Layer 6 of a small transformer language model trained on English Wikipedia (10 layers, counted from 0, width 96).
A neuron's activation on a vector x is ReLU(gate . x) times (in . x), where the dot is the dot product.
The model reads these tokens: " football" " team" " for" " F" "I" "FA" " 2026" " World" " Cup" " qual"

The vector x that enters this layer's MLP at each token. A number n stands for n times 0.032.
0 " football": -21 17 -27 12 2 17 24 35 -23 -48 57 22 -16 19 -10 19 -52 -25 -29 38 -26 39 28 -8 25 -49 -2 -5 15 39 24 -5 -15 -29 -43 -27 -6 9 -16 23 58 -34 31 9 -21 17 12 -17 41 -38 -12 -14 11 21 24 56 29 -19 -14 39 22 -29 15 -4 3 49 2 -23 -32 -55 0 38 -8 -12 5 34 -56 48 28 41 -27 3 42 -14 20 -10 -19 -58 -5 -3 -22 -3 -29 12 -28 -38
1 " team": -25 3 -32 22 -8 11 29 42 -3 -44 18 -11 -45 22 -18 38 -68 -27 -21 52 -59 9 26 -15 26 -55 5 10 7 8 19 -4 -4 -40 -59 -23 -13 -8 -18 2 54 3 30 -5 -9 8 19 -2 51 -59 -14 -23 7 18 16 3 3 0 15 31 21 -29 19 15 3 65 21 -48 14 -34 24 10 -7 -43 48 28 -47 8 17 20 -31 10 1 -22 -9 46 -7 -46 4 -7 -14 -35 11 -21 -49 -20
2 " for": -9 59 2 -37 24 -49 3 26 9 -32 21 10 -23 29 -7 8 -19 -25 -25 8 -1 8 -6 45 25 -22 7 -11 0 -16 10 41 39 -14 3 4 -31 28 -10 9 66 51 -29 14 1 -4 -9 -6 0 -45 1 0 -7 0 -11 25 33 -9 41 23 19 -14 -26 27 31 27 -14 -47 -21 -59 -24 -12 -10 -6 -16 -3 11 53 -4 50 -26 49 37 22 27 14 76 -41 11 46 -36 -16 14 -8 -53 -17
3 " F": -22 32 -3 -9 1 18 -7 42 1 -25 -4 1 -17 3 -26 2 0 -17 -4 -30 -20 25 -32 -95 3 -44 -23 34 9 3 52 46 62 -11 -9 53 2 -8 61 36 67 19 -35 -11 -5 31 -24 -37 -3 -16 7 -1 -25 -11 -16 -15 40 -13 -25 -34 25 1 -4 10 -6 -10 6 -40 5 -21 17 13 -42 39 -31 -20 57 3 30 51 -15 19 27 33 32 -7 -39 -38 14 -33 -14 31 13 -6 15 25
4 "I": -11 28 -4 5 20 9 -30 62 28 16 6 -22 -13 -28 3 18 0 -3 -26 1 -37 -9 -9 -38 -16 -39 -59 24 -56 51 35 66 18 10 31 3 -5 10 37 17 15 22 -28 -30 11 54 21 -9 35 -68 -18 -40 -9 -15 2 -22 39 -2 -26 6 40 -48 -30 17 19 -29 -17 -22 30 -6 0 41 -13 -54 20 46 23 20 -10 -3 -19 22 -16 49 51 -22 -42 -18 -12 -43 24 41 16 5 47 -10
5 "FA": 30 -18 18 -30 32 28 -11 13 42 -3 9 5 -28 11 -48 19 -17 -24 -23 7 -37 11 28 -50 6 -34 -32 24 -43 12 40 28 32 22 -10 23 50 29 -5 17 39 42 -18 18 36 78 20 -17 40 -47 -7 -49 6 2 5 6 33 -13 7 60 -3 -59 -3 25 12 -15 -22 -48 5 -6 19 6 18 14 50 5 -48 30 24 49 -16 28 -36 -16 47 -10 0 -43 -3 -22 0 18 -24 -15 -10 -43
6 " 2026": 26 0 -9 -1 -24 11 -15 2 4 -23 -3 1 -26 4 -37 -26 -19 -23 0 44 -36 45 39 -22 34 -27 15 31 -35 28 26 27 20 -14 -39 4 72 0 -3 4 43 14 -25 3 1 29 58 -28 28 -20 -34 -56 5 -5 6 2 20 -14 38 35 -3 0 -47 -15 29 9 2 -44 5 -26 14 34 21 -17 38 33 -41 56 25 22 -27 12 -13 -52 -2 18 -5 -67 -23 23 -18 -24 -27 15 -17 -75
7 " World": 14 33 -33 -28 -24 18 -12 21 9 -13 13 -28 -19 15 -72 9 -48 22 -12 14 -70 8 72 -44 13 -31 -6 2 0 -2 25 32 6 15 7 10 6 19 -9 41 48 3 -36 -10 14 42 52 -32 74 -50 -1 -45 18 32 -17 30 36 -4 -7 8 3 -39 9 0 15 18 -17 -38 41 -9 41 19 28 -6 15 33 -28 55 37 5 -2 18 -40 -8 26 -12 0 -43 4 7 -27 7 16 -25 -36 -37
8 " Cup": -13 29 -2 15 5 8 3 12 12 -33 -16 -4 -5 0 -49 -4 -55 -25 -34 5 -69 16 26 -48 2 -26 -29 7 -1 5 1 25 7 48 -12 16 17 3 -13 30 44 37 23 5 9 -8 44 -30 43 -61 -11 -46 31 37 1 -31 43 -26 17 38 11 -39 27 14 -22 -5 5 -16 23 -50 26 41 -2 2 26 18 -57 33 41 27 -16 18 8 -54 42 -10 3 -57 1 5 -29 -9 16 -39 -38 -41
9 " qual": 41 -37 -3 -22 -38 -55 11 39 8 -46 -23 25 15 31 23 -4 -14 -27 -39 17 -35 20 -1 -5 19 -59 -17 -20 -44 -18 -2 3 22 49 29 -8 3 10 -23 22 25 -22 19 7 -1 17 32 -26 55 -34 -28 -28 -12 15 -11 -19 53 -10 18 -37 -12 -14 26 10 -18 14 26 -44 -27 -25 27 27 17 -5 13 30 -43 10 61 10 -22 -16 50 -52 -18 -37 -10 -57 -22 -16 11 -59 3 -29 -16 -60

Each question shows the input weights of one neuron of the MLP. A number n stands for n times 0.0035.

n89 gate: 6 -13 41 -41 -27 -21 17 -10 -29 46 -25 -21 -10 -25 8 10 16 6 -24 24 -5 19 3 20 -14 1 -18 9 -38 -3 -20 3 -40 12 -18 -19 1 -26 25 4 -3 19 0 31 -4 0 -18 -32 8 22 28 -1 -14 16 24 68 -13 64 21 36 2 23 24 10 -54 34 14 11 -24 -13 23 5 -4 -29 -22 -20 12 -30 -14 4 6 -16 -22 -21 -29 17 -5 -41 -35 24 -15 -10 -1 -27 -26 10
n89 in: 8 2 17 17 7 -21 45 -36 29 -19 0 13 10 -31 -7 -25 -22 -27 -8 -9 39 -1 9 -4 7 -10 -18 -44 -34 -27 -34 1 -44 7 31 24 -14 32 12 6 -24 7 36 10 -2 -7 -41 -22 66 18 -37 -15 -2 -6 -23 -30 -6 -15 -5 5 -28 -38 -35 -12 -2 -4 -29 -28 -11 6 19 -20 38 31 8 -32 -48 -41 18 43 -8 -15 4 -44 41 -17 22 -19 7 13 -17 39 -49 -5 20 10
On which token does it fire most? 9 " qual"

n141 gate: 2 -19 60 -17 35 -16 17 -20 11 40 -40 -4 1 25 35 10 17 24 -4 -21 60 -36 44 22 -5 -27 3 32 -47 16 27 14 -8 23 8 14 33 -1 33 -8 -27 -26 6 -39 -12 0 -17 29 3 5 -11 -1 24 -1 38 5 -11 -36 -30 8 22 -28 -13 -16 -6 -30 12 6 -1 37 -2 21 5 -21 -13 -10 -39 36 23 14 1 32 22 19 -6 15 -12 -2 -3 -11 -16 -14 -17 24 19 8
n141 in: 25 -16 -25 -11 18 10 16 15 37 21 -4 6 33 -32 -20 4 16 38 -38 1 10 -19 2 -5 11 40 -47 -32 -4 21 9 13 4 -1 0 -44 -2 0 40 -28 2 9 24 3 -3 -12 -10 6 20 -28 -42 9 -17 1 -4 -16 -12 -35 -2 4 -1 3 46 0 -66 -5 -40 47 18 16 -17 -23 -33 -20 -18 -23 1 -3 -32 37 -9 29 59 16 27 -28 46 -6 -10 -14 13 -9 18 -5 1 5
On which token does it fire most? 4 "I"

n72 gate: 12 -13 25 17 15 -57 37 10 8 -34 -23 -16 -4 -16 -12 -69 2 10 28 -16 10 -6 19 -14 -1 -5 -3 9 -2 -12 15 -2 -30 14 -3 -19 -5 13 29 36 1 -22 9 -30 34 -4 4 -16 28 -34 1 28 5 22 49 3 -7 22 -1 -12 -34 39 44 30 -4 -39 -7 -1 1 -34 7 6 -1 -21 -4 -14 1 35 -8 -29 -11 1 18 12 -46 7 -1 -29 -17 5 -14 12 -54 35 20 -37
n72 in: -2 -23 23 3 -13 17 -28 13 -11 -4 -26 33 -10 -11 43 -17 -11 31 -14 -2 -14 -17 1 -41 48 -8 -4 12 -47 28 20 2 -41 18 -11 15 6 -9 -6 34 3 2 17 -18 32 35 -1 1 -33 -9 8 -17 12 49 23 -9 18 5 8 -16 18 -6 -24 -4 23 -23 -15 -17 6 -8 17 12 50 3 -4 -12 9 -8 9 -19 6 -8 0 7 -9 -30 -12 1 6 -6 -25 30 -7 54 -15 1
Its three highest activations, in order, are on tokens 9 " qual", 6 " 2026", 8 " Cup"

n174 gate: 0 -8 21 26 -4 3 -20 -17 -1 53 -23 3 8 -7 41 -34 -4 0 -16 -15 11 -11 13 11 10 -33 27 -33 13 52 19 36 52 -40 -8 9 -2 -41 -9 12 9 4 -12 9 -6 -33 32 9 3 -11 16 -22 3 -26 15 -9 6 16 21 23 5 7 10 -46 20 -3 -6 -8 -16 0 -28 -10 -2 12 32 -11 -1 -16 24 -18 -25 -18 20 12 -56 -5 -20 -33 -37 -8 -50 -31 13 -24 1 -8
n174 in: 12 12 -4 -35 11 -33 8 -9 -24 6 -8 -3 18 -4 18 -46 6 -1 -9 -10 0 12 -9 19 26 -15 9 35 4 17 3 -24 49 11 3 3 -34 22 30 42 31 -3 -32 23 10 -10 -1 -20 -10 -5 34 19 27 29 -14 32 -21 38 39 22 -21 -10 -32 -34 13 27 -37 -10 4 19 10 3 20 25 24 -29 3 -20 23 4 -36 -11 19 -16 8 5 -19 -28 34 -19 -21 9 15 -3 15 -35
Its three highest activations, in order, are on tokens 6 " 2026", 9 " qual", 2 " for"

n53 gate: -6 0 18 24 -14 -13 33 -1 -23 -32 2 20 -16 42 16 20 -11 -1 -3 8 -27 -2 44 45 33 -13 -7 -11 -8 -8 -20 -18 -28 -10 4 -11 4 0 7 6 7 14 13 5 -16 -21 -2 16 24 -20 24 12 11 43 -18 44 1 10 -1 -16 38 -21 42 -6 -18 15 -27 15 -12 2 -11 -7 10 -7 48 -8 -43 -5 32 5 -16 19 -7 0 17 -21 26 -29 22 12 8 -14 -17 -15 23 11
n53 in: -16 1 6 6 38 -20 -1 -5 -10 24 0 4 -16 -14 -5 6 7 33 6 25 -28 31 -14 -20 -13 -2 40 3 54 38 12 5 34 21 13 10 53 31 -13 -18 -26 -29 -8 -29 33 -66 3 32 22 -45 -7 29 -4 -21 8 4 -7 -10 52 -13 21 10 5 10 -16 33 -10 -23 21 -43 -10 31 4 -18 20 27 -21 17 -25 15 -6 -13 -1 -12 18 3 7 31 43 -26 10 -1 1 -24 -3 -48
On which token does it fire most? 1 " team"

n58 gate: 3 8 23 -18 13 3 3 -35 -3 1 -12 -3 4 4 21 13 -34 39 -17 -19 25 -9 -6 -3 -18 -12 30 23 -25 4 -18 5 8 -25 17 -4 41 5 20 24 -54 -23 13 3 32 22 -4 14 -26 -6 -32 -33 -11 -43 5 -25 -13 -40 -10 25 35 28 -6 -48 3 8 -1 -8 -20 16 -12 37 -6 16 28 23 13 41 -36 20 43 8 -4 1 -8 -4 23 -27 -21 8 24 -19 29 7 -10 22
n58 in: -4 19 7 -19 -4 22 31 3 -54 5 -6 64 -17 -22 36 4 -9 -10 25 28 8 -2 34 28 -11 21 14 -29 -36 1 12 8 9 37 -22 31 -6 -3 -11 -13 -21 23 14 -13 -34 4 -3 -21 7 19 6 -37 5 6 29 -11 -7 11 -5 -13 8 -16 9 32 7 -9 -6 19 23 -57 31 -8 -3 4 -11 -27 -15 -10 -13 1 -21 -4 13 13 36 -45 9 -3 -18 -20 -28 -3 -52 -35 -16 -28
On which two tokens does it fire most, strongest first? 6 " 2026", 5 "FA"

n216 gate: -10 -9 6 12 9 -38 44 3 -40 20 -27 6 52 10 14 49 -15 -4 -29 -1 -24 -3 -16 12 1 30 23 38 26 -16 -1 23 10 -2 13 11 25 37 -7 -37 -29 -13 -45 16 -21 -14 22 30 -11 4 -3 3 26 9 -21 9 27 -9 37 -3 29 -9 27 -6 -28 -11 36 -15 -59 -20 8 -30 20 24 35 -12 -30 19 -39 -4 -13 -18 9 -30 -18 -12 -21 -58 -4 -10 -16 -32 -17 35 9 -8
n216 in: -5 -2 23 -21 -6 9 -30 -28 41 23 -29 24 0 10 30 -6 -60 51 -25 25 13 -7 45 10 9 -25 -18 23 21 -7 25 -18 -19 -5 30 13 25 23 0 36 5 -4 12 -13 -52 -28 12 -32 -4 -50 19 -9 10 24 -22 9 34 18 4 18 -30 0 -32 -26 20 15 -17 3 -30 16 14 -1 -12 -19 12 61 21 24 7 6 7 -18 43 -20 15 37 -19 -4 41 8 13 15 -7 14 15 -10
Its three highest activations, in order, are on tokens 9 " qual", 6 " 2026", 0 " football"

n142 gate: 21 -15 -35 13 -1 12 19 1 31 7 -17 -29 68 12 61 -10 27 -47 39 24 -8 10 34 -23 4 3 42 1 -26 -4 15 -3 7 11 -1 7 -5 0 19 21 -39 -27 -14 46 -47 9 -24 -2 14 -12 -16 -38 2 -21 2 13 -25 -4 -28 46 22 16 0 39 21 28 1 -4 -13 -27 -20 6 -29 12 1 45 22 -7 -38 -29 1 -48 30 -12 -30 -12 21 -32 -25 -7 14 5 -36 -10 19 -31
n142 in: 36 1 0 -9 6 -10 26 -4 -3 20 41 31 -45 3 -5 26 -54 -31 17 -43 0 3 13 11 -2 11 30 -13 13 10 17 -44 -8 -23 -18 -20 -14 -5 -26 8 21 -4 -19 -34 -49 -1 18 -5 -10 -12 -6 16 -4 -2 -20 -19 -19 33 -9 -20 3 32 -9 13 32 -17 -17 12 -35 -19 -17 7 14 -29 57 10 -49 25 -9 -6 16 22 22 -8 8 58 1 -1 -2 -12 32 -12 -18 -20 13 -21
Its three highest activations, in order, are on tokens 0 " football", 6 " 2026", 9 " qual"

n78 gate: 12 42 -14 13 12 41 -20 -14 -49 5 9 -15 7 -7 -7 -25 5 -25 5 17 19 -63 -35 -15 31 6 16 8 -38 -16 1 -22 -33 22 -19 7 38 16 -49 -17 7 33 -20 11 1 -23 5 46 0 22 1 20 8 -8 -1 -7 -6 8 1 -5 30 20 2 13 15 23 0 1 7 29 9 26 -27 10 -6 13 -20 23 -3 -27 15 -37 -31 6 26 12 -22 2 11 -4 30 12 -51 -26 18 -16
n78 in: 26 46 -7 -6 0 -43 -52 -4 9 3 -36 -23 -6 -35 -8 -11 -6 -13 -22 17 -19 -10 -5 1 17 -2 -17 37 7 -46 -21 -37 16 37 -19 15 9 -1 7 -16 25 -27 -1 -3 2 -14 -11 -17 -3 36 -20 11 4 -12 18 0 11 17 6 34 9 43 16 10 36 -39 -21 -48 -9 37 39 3 -5 26 -27 -1 -3 25 -36 -7 2 -27 -1 -9 15 37 -14 11 12 43 28 4 -77 14 8 28
On which token does it fire most? 6 " 2026"